Layer 5 of a small transformer language model trained on English Wikipedia (14 layers, counted from 0, width 128).
A neuron's activation on a vector x is ReLU(weights . x), where the dot is the dot product.
The model reads these tokens: " d" "el" "u" "x" "e" " " "ed" "it" "ions" "," " ar" "t" "w" "ork" "s" "," " and" " pre"

The vector x that enters this layer's MLP at each token. A number n stands for (n - 500) times 0.019.
0 " d": 545 417 492 506 481 431 482 686 349 503 513 473 428 474 590 421 540 545 587 478 524 465 459 483 433 498 496 499 426 557 511 539 450 412 463 434 663 565 703 551 724 377 480 491 475 500 441 576 575 476 482 460 513 497 459 555 478 573 556 530 602 495 338 514 577 557 468 521 629 494 539 519 507 607 450 531 516 527 469 641 469 444 463 495 513 473 387 508 523 461 581 596 500 583 496 558 566 545 543 494 500 594 515 591 496 497 442 415 492 473 466 447 498 454 466 425 567 576 514 504 496 552 620 469 453 577 467 461
1 "el": 566 445 508 490 409 454 524 589 416 540 554 478 467 387 695 474 508 594 621 516 500 537 407 495 466 503 375 536 490 567 512 558 556 479 469 517 585 526 587 576 730 515 459 478 490 512 303 541 473 478 521 456 577 482 423 533 489 546 527 568 716 512 399 591 503 524 389 598 461 462 477 394 445 593 445 415 474 410 474 602 532 506 368 535 511 457 562 480 515 489 578 558 460 537 464 553 471 488 510 448 492 503 478 528 515 522 461 316 596 425 440 415 587 562 482 436 528 450 560 568 493 500 550 306 496 494 441 458
2 "u": 521 543 393 512 508 527 580 844 431 580 541 522 523 376 672 423 578 593 607 486 479 470 546 472 485 540 434 478 361 504 403 504 556 370 431 503 653 471 778 592 572 658 527 462 507 463 487 557 517 485 499 530 579 545 455 575 491 545 559 543 639 521 355 496 490 524 482 526 494 545 512 436 487 546 539 517 564 452 432 610 469 548 395 454 479 515 560 500 488 520 562 497 530 527 430 467 470 469 519 497 455 467 468 528 522 484 481 380 603 447 503 469 532 473 482 532 482 616 531 517 467 457 678 331 443 508 321 503
3 "x": 554 559 387 519 475 540 591 767 524 516 508 487 519 413 665 461 442 523 558 513 470 449 482 391 421 481 411 496 406 511 534 511 490 376 467 525 652 580 760 546 619 616 512 500 493 480 344 534 493 392 480 514 610 534 514 516 474 556 515 549 550 499 400 513 574 442 593 495 470 453 496 422 499 455 434 477 463 477 427 527 448 529 394 538 452 478 454 468 463 537 513 529 535 492 500 485 528 491 431 515 469 565 526 601 447 449 455 362 645 499 481 389 464 519 511 424 604 558 518 466 496 486 732 265 428 508 337 463
4 "e": 485 509 367 505 530 554 539 654 426 457 560 492 493 477 622 505 539 685 526 447 483 460 452 422 516 527 469 533 371 515 517 486 523 451 369 571 524 548 588 574 674 512 475 514 475 507 421 541 393 511 477 537 624 531 493 607 447 566 510 571 498 576 302 496 611 461 416 565 493 516 496 360 494 461 467 518 505 489 443 541 548 501 410 612 534 498 567 518 557 576 521 547 533 535 437 538 486 500 507 489 452 557 454 608 477 526 434 362 563 480 512 465 498 485 451 488 555 550 557 515 471 461 612 187 429 547 447 466
5 " ": 534 480 356 516 456 468 484 595 407 506 544 501 522 389 492 465 627 643 559 475 463 551 485 474 484 566 446 519 363 526 537 574 470 404 437 558 566 619 969 542 719 446 498 467 512 509 427 586 439 447 412 462 546 574 504 566 469 508 496 522 560 462 461 518 617 527 483 507 584 498 525 416 510 515 451 504 533 465 459 586 563 493 413 500 551 440 432 491 519 462 526 564 570 526 446 510 489 440 539 487 446 521 502 615 457 526 461 392 595 485 510 422 536 511 433 449 575 526 493 493 482 503 577 279 442 489 386 427
6 "ed": 544 530 403 531 402 462 513 600 468 506 525 511 493 370 571 477 522 652 643 439 486 514 467 512 492 457 451 497 383 506 558 478 486 611 447 486 681 620 692 457 688 392 453 521 461 397 440 480 443 506 511 445 598 483 564 534 473 454 548 521 722 540 432 517 592 618 461 543 463 493 514 392 530 534 417 452 559 544 404 560 428 474 446 565 604 460 523 472 516 477 549 526 639 546 444 521 492 467 459 509 588 561 530 605 508 511 512 470 553 446 425 456 558 493 520 464 505 472 561 592 480 515 558 106 424 533 347 456
7 "it": 493 471 453 528 601 482 652 767 348 478 548 465 570 350 669 576 491 738 549 515 475 447 472 489 476 506 534 526 405 540 555 508 515 425 483 497 480 647 778 634 688 561 487 440 472 565 406 524 432 488 525 582 531 489 492 515 333 533 495 625 610 450 477 482 558 558 366 502 539 478 522 393 558 494 527 487 483 476 500 541 466 515 531 523 573 443 422 537 465 475 544 484 547 507 468 493 508 524 480 407 514 483 568 594 467 490 445 366 627 479 502 429 464 419 510 527 536 462 554 549 467 487 483 226 512 492 414 500
8 "ions": 513 518 362 512 466 516 620 676 410 457 543 479 563 497 596 469 528 691 590 508 428 486 448 449 438 486 432 537 465 477 495 507 448 365 396 499 566 588 682 477 724 531 498 502 472 520 442 486 503 476 470 506 580 467 449 544 469 502 562 625 561 550 382 557 609 594 474 576 566 472 490 436 514 421 471 482 510 534 435 561 463 465 420 541 506 428 552 488 475 495 538 463 522 454 533 544 566 442 538 459 464 448 457 571 436 384 474 357 593 498 467 520 611 401 502 480 534 515 521 481 455 496 703 285 417 462 435 525
9 ",": 503 542 407 491 476 493 547 598 436 481 477 501 477 455 537 474 466 706 574 465 499 510 482 470 579 474 435 483 512 501 375 505 492 383 410 533 595 563 797 574 734 479 494 511 485 454 377 587 412 427 540 432 554 469 484 559 468 486 484 596 525 508 434 535 559 489 467 506 568 488 503 485 512 440 445 527 493 522 401 485 443 520 428 532 516 460 532 480 503 451 511 540 565 455 473 627 497 502 619 488 495 481 466 596 473 473 446 365 551 465 452 421 525 434 459 489 558 580 488 482 483 551 599 299 431 542 364 486
10 " ar": 495 562 407 474 500 460 579 599 372 515 507 490 530 420 621 472 487 668 552 469 527 386 435 511 480 575 517 518 385 567 503 481 466 444 505 420 604 579 751 606 710 426 482 501 502 571 349 486 426 474 563 509 530 458 435 494 528 528 536 563 504 452 478 516 526 503 482 504 525 529 567 460 508 508 415 524 533 514 421 682 505 507 349 506 558 483 558 513 483 463 552 549 416 551 543 483 547 480 481 432 544 558 515 590 537 493 401 418 588 434 416 458 502 499 530 460 584 527 492 499 560 585 679 226 420 464 456 499
11 "t": 503 498 422 460 561 520 506 628 516 544 535 492 485 416 748 400 498 552 508 560 486 494 425 562 530 434 464 566 441 554 518 566 461 374 433 525 603 690 533 487 670 566 454 518 481 432 569 523 415 442 551 491 548 476 465 585 457 555 563 519 464 532 524 521 567 504 550 542 522 452 512 503 517 563 559 483 638 557 524 564 461 485 381 556 478 465 535 457 423 505 514 516 603 550 375 513 507 459 486 503 496 458 502 570 546 467 505 334 538 466 524 374 487 381 467 509 545 569 490 481 513 406 524 199 497 553 303 397
12 "w": 498 551 393 551 474 482 511 756 443 565 554 468 543 378 717 427 504 508 604 494 543 499 362 496 524 445 479 493 383 501 484 609 534 355 455 526 511 590 666 450 579 366 474 500 509 479 415 536 449 504 449 501 489 473 451 470 530 550 518 540 534 477 490 484 581 527 394 526 552 571 445 339 509 538 459 509 609 575 483 487 465 490 376 514 485 428 547 450 530 493 511 474 560 544 463 477 402 420 532 488 527 512 493 586 493 436 460 406 542 456 526 421 469 380 436 443 553 551 570 438 408 455 586 234 563 584 387 528
13 "ork": 490 518 399 528 550 503 588 684 459 406 524 498 484 381 653 500 532 624 624 453 464 497 438 468 497 576 372 508 384 517 517 591 479 383 508 536 488 536 843 545 548 449 503 438 418 490 340 564 366 496 470 513 544 454 516 492 431 516 473 584 654 465 455 528 575 514 466 514 418 465 496 441 500 499 420 484 408 568 521 544 430 459 424 575 471 395 465 589 512 542 508 440 444 505 549 563 500 551 463 482 479 561 546 550 477 498 424 342 522 517 522 412 533 409 509 442 432 535 496 474 517 537 584 332 447 542 397 582
14 "s": 455 491 396 488 493 513 575 662 461 462 594 470 568 472 610 460 605 684 537 532 452 473 480 389 453 450 471 530 548 538 505 517 481 310 355 460 477 633 712 435 686 433 497 523 487 490 482 498 417 439 492 489 613 432 460 543 503 539 550 523 494 444 358 526 578 549 524 544 510 495 483 401 530 499 452 553 461 602 481 522 491 484 403 561 518 449 499 486 489 505 512 494 555 489 477 547 523 476 497 493 489 445 499 543 513 511 457 397 617 522 498 465 596 375 480 473 505 517 568 470 431 562 636 205 437 498 483 513
15 ",": 499 539 410 485 489 492 554 618 446 475 472 495 470 473 529 478 475 695 576 463 501 524 488 458 570 475 433 489 515 487 370 504 480 389 414 522 578 565 791 586 724 471 493 514 500 452 362 596 410 429 546 431 548 465 479 557 478 489 466 592 523 507 445 530 557 492 464 506 572 482 499 498 514 443 452 532 493 524 401 486 440 516 412 548 511 455 523 488 510 447 505 533 562 457 464 628 497 505 607 480 502 481 473 596 475 466 451 369 562 461 448 426 536 439 455 482 556 583 481 477 479 551 584 287 439 556 380 480
16 " and": 501 508 435 512 529 533 524 661 453 494 452 495 446 365 539 408 439 760 622 479 441 571 553 450 508 474 491 524 488 466 454 539 472 454 483 531 595 545 796 609 720 484 479 521 516 500 338 597 358 492 492 431 548 456 457 492 452 462 505 574 517 527 446 501 554 539 480 560 451 517 545 499 497 490 414 513 561 502 434 511 453 513 437 564 528 459 580 466 537 463 528 538 498 470 489 610 469 498 552 456 508 519 443 645 476 536 414 342 533 480 470 476 568 427 450 466 556 512 518 440 499 475 607 337 384 508 445 525
17 " pre": 515 565 444 485 530 440 497 571 456 416 506 485 463 252 681 537 581 633 553 547 450 512 503 460 485 526 509 539 438 561 463 514 477 426 340 476 536 550 606 520 737 424 505 475 543 415 379 551 417 477 493 439 514 466 451 540 519 587 480 606 443 441 521 499 550 533 506 493 384 547 532 462 477 491 474 515 510 481 358 630 448 478 380 519 517 542 485 429 556 529 517 537 443 591 558 536 537 387 539 459 521 577 548 620 457 528 460 399 613 510 453 499 510 537 464 504 523 542 519 478 498 551 666 287 475 564 443 486

Each question shows the input weights of one neuron of the MLP. A number n stands for (n - 500) times 0.00087.

n63: 451 518 562 387 397 808 328 383 557 577 550 456 434 546 469 510 325 564 610 507 335 413 461 431 542 735 580 483 447 616 622 365 695 336 651 621 504 423 467 556 246 447 479 395 507 725 626 474 382 577 517 528 651 463 351 414 517 257 465 493 363 682 469 583 418 595 463 525 539 572 500 418 612 451 434 350 583 662 320 431 510 413 507 698 636 431 493 459 364 603 453 255 514 599 511 579 565 527 659 747 345 528 419 396 458 471 684 366 401 825 623 652 403 457 642 254 490 663 447 524 507 527 551 392 552 419 584 583
On which token does it fire most? 4 "e"

n193: 443 689 674 621 474 434 512 403 452 297 519 583 399 556 455 432 479 535 407 488 460 538 266 289 469 251 488 344 440 484 525 691 519 503 351 435 600 509 379 516 367 445 352 607 500 494 503 623 732 616 335 545 418 546 519 398 528 457 525 360 609 494 428 324 441 636 685 624 449 690 392 417 442 513 506 681 467 466 497 271 475 532 347 513 588 284 421 562 484 611 543 336 416 343 731 490 419 534 631 384 441 405 540 576 557 471 541 471 537 452 775 463 435 401 551 443 473 531 522 553 609 552 613 552 468 532 526 394
On which token does it fire most? 12 "w"

n211: 364 438 500 376 584 646 392 593 362 514 464 570 637 439 416 725 670 608 412 514 543 672 561 412 564 386 300 580 432 429 640 339 586 483 327 557 266 532 549 435 468 511 554 504 468 667 540 541 646 590 583 493 621 563 329 412 598 532 314 417 421 424 354 561 511 511 503 456 601 372 438 721 689 590 396 454 596 709 244 425 500 460 605 436 694 279 554 511 647 486 633 375 371 528 615 704 447 570 271 529 610 586 382 277 582 622 550 431 387 393 722 638 470 562 731 322 358 584 540 631 803 651 434 563 579 623 583 589
Its two highest activations, in order, are on tokens 13 "ork", 14 "s"

n137: 520 507 401 590 547 406 525 425 412 579 623 571 717 688 405 378 636 542 339 313 494 664 540 439 520 494 557 525 637 500 543 415 556 462 472 296 393 652 464 283 513 413 310 569 510 445 509 500 663 465 535 346 393 596 507 597 699 668 634 598 547 609 350 539 564 731 421 457 559 513 616 311 417 215 438 478 362 567 484 463 564 237 474 474 579 653 602 481 429 584 347 434 560 567 342 466 529 532 553 408 633 661 579 409 529 729 611 576 481 506 674 458 381 710 657 528 532 481 303 506 630 484 412 497 424 457 564 621
On which token does it fire most? 14 "s"

n56: 637 432 437 632 357 494 420 465 366 442 543 577 497 600 511 586 250 389 512 500 503 415 604 572 494 428 663 423 601 402 415 557 512 384 565 413 450 335 471 470 710 413 591 418 506 449 435 393 766 600 674 360 363 470 603 595 616 602 600 515 471 604 497 467 491 463 579 515 393 506 568 417 565 652 530 601 691 580 587 580 548 573 693 588 506 467 558 351 450 637 290 377 590 640 558 563 548 512 349 412 614 470 632 362 412 556 440 392 482 573 405 617 500 616 512 520 526 497 382 359 425 613 525 680 442 279 387 545
On which token does it fire most, and how strongly? 0 " d", at about 0.15

n316: 488 686 545 566 616 564 512 713 456 589 692 581 595 603 335 587 444 539 344 371 596 509 580 545 473 509 588 467 613 456 408 609 509 360 615 524 357 408 607 313 443 544 753 445 488 509 605 648 500 482 311 674 436 682 421 446 399 452 719 270 532 555 667 412 476 423 565 432 675 539 522 439 607 454 470 542 547 580 712 434 425 509 321 451 473 518 617 455 475 545 512 532 366 599 555 677 533 649 522 549 576 586 541 423 597 390 521 382 488 374 509 467 421 459 531 494 527 589 575 521 452 286 461 630 690 494 410 555
On which token does it fire most, and how strongly? 12 "w", at about 1.1

n140: 401 451 426 472 619 475 684 508 636 429 491 397 412 649 428 708 407 508 444 313 360 526 454 467 694 545 489 398 654 500 336 362 305 389 404 539 564 440 410 449 592 700 438 443 418 489 534 452 463 604 486 338 503 572 382 397 481 366 452 552 383 437 579 503 525 477 462 460 506 441 414 425 475 458 582 425 562 470 393 294 519 506 549 565 457 365 454 666 593 525 517 522 410 547 432 600 629 619 256 438 545 659 374 455 562 488 618 566 564 372 500 514 512 343 581 443 514 542 607 492 472 663 510 511 560 403 568 610
On which token does it fire most? 15 ","

n194: 354 215 492 197 402 428 519 430 448 426 574 417 585 561 521 451 407 525 451 504 314 600 334 568 523 668 448 422 613 548 635 427 780 544 329 489 414 368 428 558 356 590 508 415 336 676 457 569 554 819 571 366 300 785 657 485 376 644 557 213 459 492 416 569 756 604 433 201 360 443 582 504 444 500 435 496 412 541 496 391 458 585 313 431 469 714 620 643 682 621 481 782 437 376 601 659 306 677 321 446 538 542 366 407 715 662 550 348 568 574 262 485 528 533 500 610 571 534 421 527 580 706 426 534 431 321 354 515
On which token does it fire most? 1 "el"

n229: 483 497 511 341 539 343 540 622 516 427 594 534 462 539 305 634 364 516 288 480 778 672 842 527 595 279 526 423 474 571 428 452 425 520 623 354 451 476 503 603 635 535 442 449 527 408 522 389 459 560 364 342 464 527 449 463 466 500 633 696 411 393 510 613 369 517 480 483 649 385 469 718 400 617 565 473 565 497 514 403 675 455 382 507 455 289 686 332 584 483 754 530 430 510 562 550 408 513 507 473 622 675 417 494 456 447 619 503 271 401 358 642 642 644 664 454 384 245 493 673 626 376 364 430 459 597 713 490
Its two highest activations, in order, are on tokens 16 " and", 1 "el"

n486: 344 493 638 577 531 456 365 568 578 497 490 490 772 522 439 463 454 379 500 443 520 398 449 587 520 483 402 563 477 422 551 334 432 555 474 473 361 435 468 305 339 500 432 541 611 645 386 332 689 441 282 608 641 503 321 610 686 554 486 243 516 541 500 402 680 483 713 648 380 551 459 613 789 711 673 540 614 441 503 506 420 333 528 402 476 622 623 447 542 577 470 296 601 677 456 623 402 540 459 449 422 561 681 560 602 622 415 324 523 575 370 318 577 416 431 688 592 723 629 382 530 556 444 480 486 263 557 463
Its three highest activations, in order, are on tokens 11 "t", 12 "w", 14 "s"

n407: 452 422 456 427 500 663 513 414 620 481 579 563 548 561 331 345 512 479 487 621 299 497 487 589 545 621 407 362 365 296 439 353 568 432 301 471 520 506 519 494 598 612 439 252 279 391 581 381 449 270 597 484 469 409 577 598 569 418 474 275 333 587 365 426 582 555 457 474 451 672 556 430 509 419 587 525 500 503 676 576 411 348 588 298 577 647 691 516 424 595 437 612 447 424 490 224 427 428 451 519 369 584 328 326 465 543 487 382 430 621 522 589 407 515 411 574 494 428 737 615 462 469 518 635 419 604 366 634
Its two highest activations, in order, are on tokens 2 "u", 4 "e"

n359: 421 591 369 474 747 352 465 595 611 567 581 727 381 761 473 351 381 494 357 484 533 480 630 585 638 510 564 629 390 229 394 612 381 538 570 562 365 623 647 387 373 503 536 255 507 395 528 619 556 503 545 412 541 416 447 435 477 370 424 423 525 520 516 434 442 430 650 500 593 493 326 522 452 586 569 474 386 461 572 662 490 503 467 457 689 434 573 263 758 503 432 516 483 523 597 757 693 490 544 629 507 497 391 537 592 401 375 409 262 462 432 497 579 724 679 519 641 542 351 444 346 452 588 574 470 543 617 461
On which token does it fire most? 15 ","

n337: 563 337 606 603 389 396 486 570 450 563 489 524 601 333 560 565 571 551 363 531 593 608 553 407 760 396 490 388 700 402 462 563 458 564 372 611 389 514 267 241 683 475 528 608 483 233 594 663 688 490 470 507 705 613 385 534 562 349 577 199 467 570 726 476 449 496 534 451 563 625 472 526 459 594 545 531 573 412 583 582 287 637 482 357 661 611 626 699 658 723 514 605 249 414 584 392 503 596 482 601 327 616 409 318 455 658 653 645 466 429 507 531 554 593 593 510 405 534 404 510 573 398 484 262 518 507 426 437
Its three highest activations, in order, are on tokens 11 "t", 17 " pre", 6 "ed"

n373: 431 397 424 412 152 689 606 438 434 463 504 571 504 549 467 619 433 478 596 548 332 731 427 596 407 448 660 559 650 651 516 597 569 403 711 480 426 500 316 317 560 471 443 423 524 424 549 477 552 394 441 521 632 310 782 556 484 424 468 159 430 626 552 496 281 606 410 709 239 372 459 435 706 520 375 559 492 622 528 320 540 439 443 67 488 444 557 337 417 584 378 390 442 417 423 534 224 540 553 488 456 610 641 357 544 209 661 315 536 539 389 712 139 639 426 353 465 350 583 564 508 441 537 394 610 406 545 947
On which token does it fire most? 12 "w"

n375: 570 510 539 318 641 630 402 397 603 531 565 437 312 434 527 595 614 411 592 745 603 507 551 639 493 453 681 425 452 556 372 567 584 535 578 606 661 483 546 540 417 497 604 567 777 487 487 551 507 620 604 370 293 707 280 437 520 553 500 637 513 581 614 547 306 645 623 653 514 540 517 634 369 594 547 454 561 259 447 560 724 449 334 406 591 610 517 484 710 441 448 604 579 563 453 472 400 759 534 456 707 547 546 409 691 500 704 422 378 548 381 653 583 532 572 676 523 375 596 463 410 323 509 569 389 643 472 467
Its three highest activations, in order, are on tokens 1 "el", 17 " pre", 2 "u"

n26: 556 451 562 747 297 586 409 696 670 447 500 605 437 513 594 612 567 589 524 442 521 465 619 760 438 369 517 355 460 507 611 490 302 583 550 431 571 388 348 444 404 614 702 420 535 345 558 665 649 510 487 518 560 510 597 647 690 452 196 497 527 720 611 327 452 490 339 518 528 669 563 352 405 517 587 578 480 621 441 520 493 587 356 289 653 659 584 619 471 599 544 383 596 326 664 367 552 486 285 438 359 528 517 413 295 504 586 578 401 477 797 565 640 411 649 401 453 571 422 473 500 385 372 466 657 679 458 476
On which token does it fire most, and how strongly? 2 "u", at about 0.67

n175: 398 533 613 408 584 381 540 534 584 459 506 649 436 508 416 440 559 420 480 552 543 529 632 152 564 364 730 517 614 358 369 546 582 433 551 503 187 488 480 359 523 405 523 497 454 471 511 456 689 308 557 488 480 631 523 532 511 600 427 630 408 579 491 549 537 347 449 391 568 454 500 434 397 389 567 446 344 511 590 657 483 635 659 550 564 593 377 517 470 569 577 401 617 572 465 660 434 574 485 485 500 585 525 606 675 467 529 681 414 604 468 344 609 600 369 472 506 543 655 465 358 446 495 477 488 518 451 549
On which token does it fire most? 14 "s"

n82: 520 385 528 559 541 696 335 513 561 561 666 431 644 663 458 624 403 552 428 418 431 493 362 470 560 431 349 474 319 531 550 646 443 574 674 364 524 564 489 279 388 312 336 624 639 397 612 395 374 435 565 166 426 493 593 510 634 500 463 471 301 513 567 543 257 261 452 432 446 500 747 348 259 527 447 520 420 451 480 500 513 547 355 453 503 487 624 536 414 526 650 426 469 664 429 448 474 526 480 513 464 416 494 683 587 548 517 575 369 449 625 483 728 312 251 443 361 582 442 665 414 334 457 581 500 568 540 556
On which token does it fire most? 12 "w"

n205: 311 534 538 578 572 497 470 488 643 555 630 551 491 543 470 590 459 720 455 605 518 534 620 554 548 503 591 479 590 468 469 379 497 512 494 594 391 577 510 466 413 516 341 262 615 748 653 590 679 323 547 547 468 446 388 458 387 797 485 494 576 537 591 622 664 586 541 435 472 539 481 462 583 610 418 330 512 364 361 543 485 573 469 467 616 309 577 599 672 251 515 379 625 476 561 440 578 557 376 530 563 411 541 503 530 547 473 562 458 269 473 527 484 669 659 509 621 625 631 434 527 640 587 627 604 408 534 527
Its two highest activations, in order, are on tokens 7 "it", 10 " ar"

n508: 422 589 401 563 514 497 507 539 584 500 726 576 628 468 345 490 389 568 381 709 393 490 493 660 631 560 416 503 519 514 706 463 487 736 425 427 466 405 445 368 513 469 632 659 527 490 491 619 513 549 556 369 477 474 470 603 411 367 211 493 494 608 480 611 311 351 565 411 361 406 603 593 579 659 493 352 355 245 443 363 487 453 469 550 436 245 534 487 199 613 566 493 479 305 388 437 540 566 592 345 436 395 644 431 365 531 258 548 503 591 507 493 668 403 490 474 125 589 610 553 621 474 450 392 456 551 566 423
On which token does it fire most? 13 "ork"

n116: 519 626 437 366 244 547 494 418 436 346 597 370 567 446 331 447 466 555 372 712 500 675 551 472 695 597 503 506 530 352 573 711 437 573 503 588 552 277 557 796 522 516 652 513 601 497 361 494 569 552 306 409 527 488 585 525 584 625 427 497 521 401 491 579 404 382 549 484 452 670 513 638 472 820 614 339 452 429 591 659 428 669 420 386 548 560 382 404 588 615 296 359 357 481 385 608 472 404 313 459 478 529 546 323 579 526 500 481 431 534 550 622 658 503 481 443 451 550 364 425 497 485 564 558 497 577 568 535
Its three highest activations, in order, are on tokens 17 " pre", 1 "el", 5 " "

n240: 426 360 534 459 599 363 577 348 466 488 446 382 391 514 511 463 491 457 509 364 547 665 536 512 535 477 834 571 629 491 359 532 415 616 543 506 548 382 523 515 488 467 562 529 570 558 549 489 453 631 554 470 418 371 544 538 535 584 201 486 570 562 351 532 437 459 491 506 559 381 443 606 612 465 412 419 376 374 412 461 373 512 467 424 435 582 476 411 518 700 589 514 476 647 456 673 675 589 488 500 439 624 460 464 638 509 430 676 514 412 483 366 485 539 533 570 170 448 362 651 477 635 508 571 450 512 304 433
On which token does it fire most? 0 " d"

n312: 310 364 529 524 385 703 469 480 463 432 768 359 588 748 344 779 619 529 438 368 462 659 486 205 346 587 527 425 413 398 504 398 581 432 745 458 450 496 410 585 358 601 511 331 517 503 575 413 430 711 490 561 412 483 682 313 534 358 489 500 318 320 475 591 569 606 561 514 294 584 700 470 469 599 370 600 416 531 486 543 618 687 703 542 278 626 507 455 558 476 435 381 442 559 411 464 448 503 521 641 409 525 807 503 605 652 370 521 424 510 566 413 241 547 450 550 537 565 500 542 531 507 425 261 493 671 409 507
On which token does it fire most, and how strongly? 4 "e", at about 0.13

n136: 380 549 507 420 480 590 560 559 578 693 536 344 458 314 547 500 566 396 366 439 452 399 474 401 587 590 659 604 732 577 568 548 578 475 359 490 477 464 472 607 679 517 601 545 487 365 597 432 603 588 538 520 481 364 497 538 694 404 464 610 276 578 529 542 570 291 403 254 369 452 319 525 437 490 578 142 361 557 487 430 392 549 720 510 393 497 510 525 487 644 427 578 344 570 507 537 420 522 592 574 326 474 418 316 413 343 536 480 340 444 328 606 524 692 427 466 293 513 480 330 407 658 575 509 474 411 437 445
On which token does it fire most? 17 " pre"

n207: 537 449 611 451 411 553 390 621 618 470 514 663 537 606 368 536 352 695 412 346 684 413 540 388 579 520 699 400 636 358 433 430 390 602 375 213 449 426 489 380 549 435 610 420 579 421 509 528 483 503 474 551 634 692 331 330 484 470 523 455 583 457 646 334 644 426 645 493 446 543 476 468 276 427 550 568 564 484 464 528 510 376 547 294 463 450 443 676 490 484 373 449 404 529 805 614 513 754 388 527 586 320 316 519 443 435 464 324 690 634 565 332 452 579 554 672 436 601 415 474 480 536 586 526 624 685 599 656
On which token does it fire most? 15 ","

n147: 438 675 575 418 429 750 550 345 338 469 535 426 393 672 472 568 483 535 588 290 653 548 444 670 596 619 553 443 526 582 424 507 390 540 686 456 307 559 583 517 361 789 672 272 517 565 439 448 534 297 537 313 685 497 366 571 574 480 479 654 559 597 572 558 514 542 513 893 552 568 339 585 251 466 490 443 457 460 449 386 371 462 639 387 572 517 833 534 429 710 460 606 638 378 621 571 527 456 615 538 521 586 520 609 545 458 620 615 456 500 625 500 646 671 679 572 460 466 426 517 377 635 465 594 438 483 433 558
Its two highest activations, in order, are on tokens 9 ",", 15 ","

n191: 440 580 807 471 454 426 652 482 518 560 413 379 448 651 473 668 403 456 390 320 496 653 309 368 407 548 747 453 486 485 593 444 332 454 403 555 706 523 542 507 456 645 552 325 433 515 549 284 485 421 536 546 339 547 474 339 449 507 62 583 586 534 333 537 595 590 360 655 489 352 421 535 620 515 489 420 386 685 478 486 624 631 670 474 466 452 309 694 473 280 358 489 466 628 440 589 714 813 345 541 633 388 460 424 608 462 292 428 427 306 460 544 689 386 394 418 237 569 340 588 507 562 308 659 418 425 486 656
Its two highest activations, in order, are on tokens 13 "ork", 7 "it"

n128: 326 349 519 264 493 669 423 483 510 504 430 468 431 697 510 702 258 530 571 411 350 576 511 282 514 575 681 584 500 365 678 352 710 528 266 446 348 420 432 573 589 607 431 359 453 471 662 297 572 493 532 467 528 390 226 361 376 550 446 454 372 671 532 569 631 475 661 482 694 583 382 562 380 312 511 454 490 623 662 514 521 449 646 627 453 410 533 543 474 689 496 465 567 489 730 440 805 521 702 731 464 329 384 466 345 567 698 379 350 563 418 439 492 562 485 459 539 535 482 547 572 390 687 461 482 218 628 594
On which token does it fire most? 8 "ions"

n467: 668 526 471 456 552 436 658 651 460 576 537 712 410 532 609 470 557 538 326 409 594 430 508 442 609 411 640 377 572 459 494 433 380 425 386 464 474 398 368 447 337 712 441 393 536 425 424 583 715 560 459 494 446 426 402 486 429 472 475 620 524 542 341 506 528 551 587 435 435 519 511 489 508 525 517 431 390 383 631 405 519 432 545 312 534 355 441 673 535 453 347 587 713 478 635 549 492 357 605 377 519 469 519 521 520 699 578 543 354 546 483 481 538 583 506 513 633 580 514 533 531 421 580 614 404 296 500 492
On which token does it fire most? 2 "u"

n436: 473 268 564 399 430 595 427 556 444 407 795 416 674 603 463 543 219 572 503 534 439 575 363 577 419 625 464 477 497 581 514 432 616 510 602 544 256 497 497 360 412 339 654 387 619 561 659 562 432 599 593 737 526 250 493 591 370 698 347 444 366 421 578 609 667 517 490 424 438 348 555 636 380 572 606 493 347 434 585 561 530 778 334 537 777 429 534 467 419 550 424 549 535 446 442 320 608 620 656 401 500 459 560 297 452 318 334 528 399 664 567 571 705 419 448 604 553 443 472 517 534 453 550 507 325 386 494 476
Its two highest activations, in order, are on tokens 14 "s", 7 "it"

n209: 634 413 737 493 461 469 467 503 474 535 507 736 528 607 398 385 627 491 608 497 204 493 486 639 384 347 414 607 539 500 521 391 352 622 507 425 626 569 618 614 408 507 552 390 643 493 708 520 664 467 627 451 460 416 391 355 584 568 568 520 418 490 507 538 551 462 424 243 410 452 381 640 547 569 253 534 438 383 391 519 649 559 510 469 583 411 566 426 475 696 477 546 158 487 697 671 707 345 437 431 435 686 533 302 486 500 394 633 402 378 493 517 415 444 651 382 523 742 345 466 363 560 662 547 462 503 573 226
Its three highest activations, in order, are on tokens 0 " d", 10 " ar", 17 " pre"

n169: 407 411 645 479 265 569 538 376 509 613 350 724 594 608 394 462 515 467 393 375 455 705 494 393 569 542 572 480 491 534 669 404 575 572 392 715 586 555 515 536 396 469 524 563 527 482 410 468 578 264 553 488 491 588 377 547 409 450 563 494 353 500 377 512 775 491 480 561 509 539 421 540 482 536 560 476 529 541 539 551 645 630 634 500 554 578 552 547 438 456 294 526 633 497 727 472 530 400 702 566 461 564 444 402 560 503 710 518 355 599 444 425 569 578 331 581 599 465 602 595 551 724 372 400 421 637 391 518
On which token does it fire most? 5 " "

n158: 597 610 406 681 569 597 413 644 741 262 687 393 530 500 405 287 565 377 397 485 355 545 617 326 362 533 763 485 561 414 466 422 530 630 453 689 305 594 516 523 544 630 579 620 500 321 291 404 608 388 671 523 395 672 418 367 522 456 433 500 662 598 705 728 695 594 410 356 489 671 428 475 240 496 451 423 371 536 578 327 559 549 322 545 594 452 575 423 650 437 493 587 346 511 417 620 615 533 508 478 463 575 580 287 519 458 687 523 570 525 456 363 399 224 760 468 337 540 408 633 768 460 476 726 451 492 337 690
On which token does it fire most? 13 "ork"

n260: 562 612 655 537 525 473 490 430 589 444 486 700 500 656 509 720 373 475 361 473 418 420 643 388 490 476 291 473 497 443 683 476 566 563 653 503 472 722 497 303 592 708 393 604 510 452 638 618 531 293 694 489 553 500 363 357 392 276 493 326 566 517 627 617 612 354 630 409 493 401 426 464 493 573 583 358 507 409 706 412 588 687 486 483 313 637 715 503 596 507 345 470 348 625 580 532 555 524 437 300 699 365 554 442 486 528 545 314 429 616 697 473 350 520 412 414 289 541 662 459 599 220 621 430 514 640 487 527
Its two highest activations, in order, are on tokens 11 "t", 3 "x"

n464: 424 429 455 487 395 750 461 551 500 426 574 312 434 541 389 653 503 536 281 644 257 553 410 631 460 474 637 481 427 417 769 404 358 665 414 615 520 520 548 430 271 564 450 490 592 467 633 387 487 474 574 686 557 555 546 379 532 405 454 468 379 194 460 556 467 463 410 430 677 493 406 560 655 374 454 435 370 555 457 415 480 437 466 421 603 404 787 455 544 572 422 711 582 347 540 428 530 490 493 659 671 567 442 670 430 660 503 490 441 615 692 513 363 538 480 747 542 461 585 441 632 474 674 452 413 470 380 586
On which token does it fire most? 4 "e"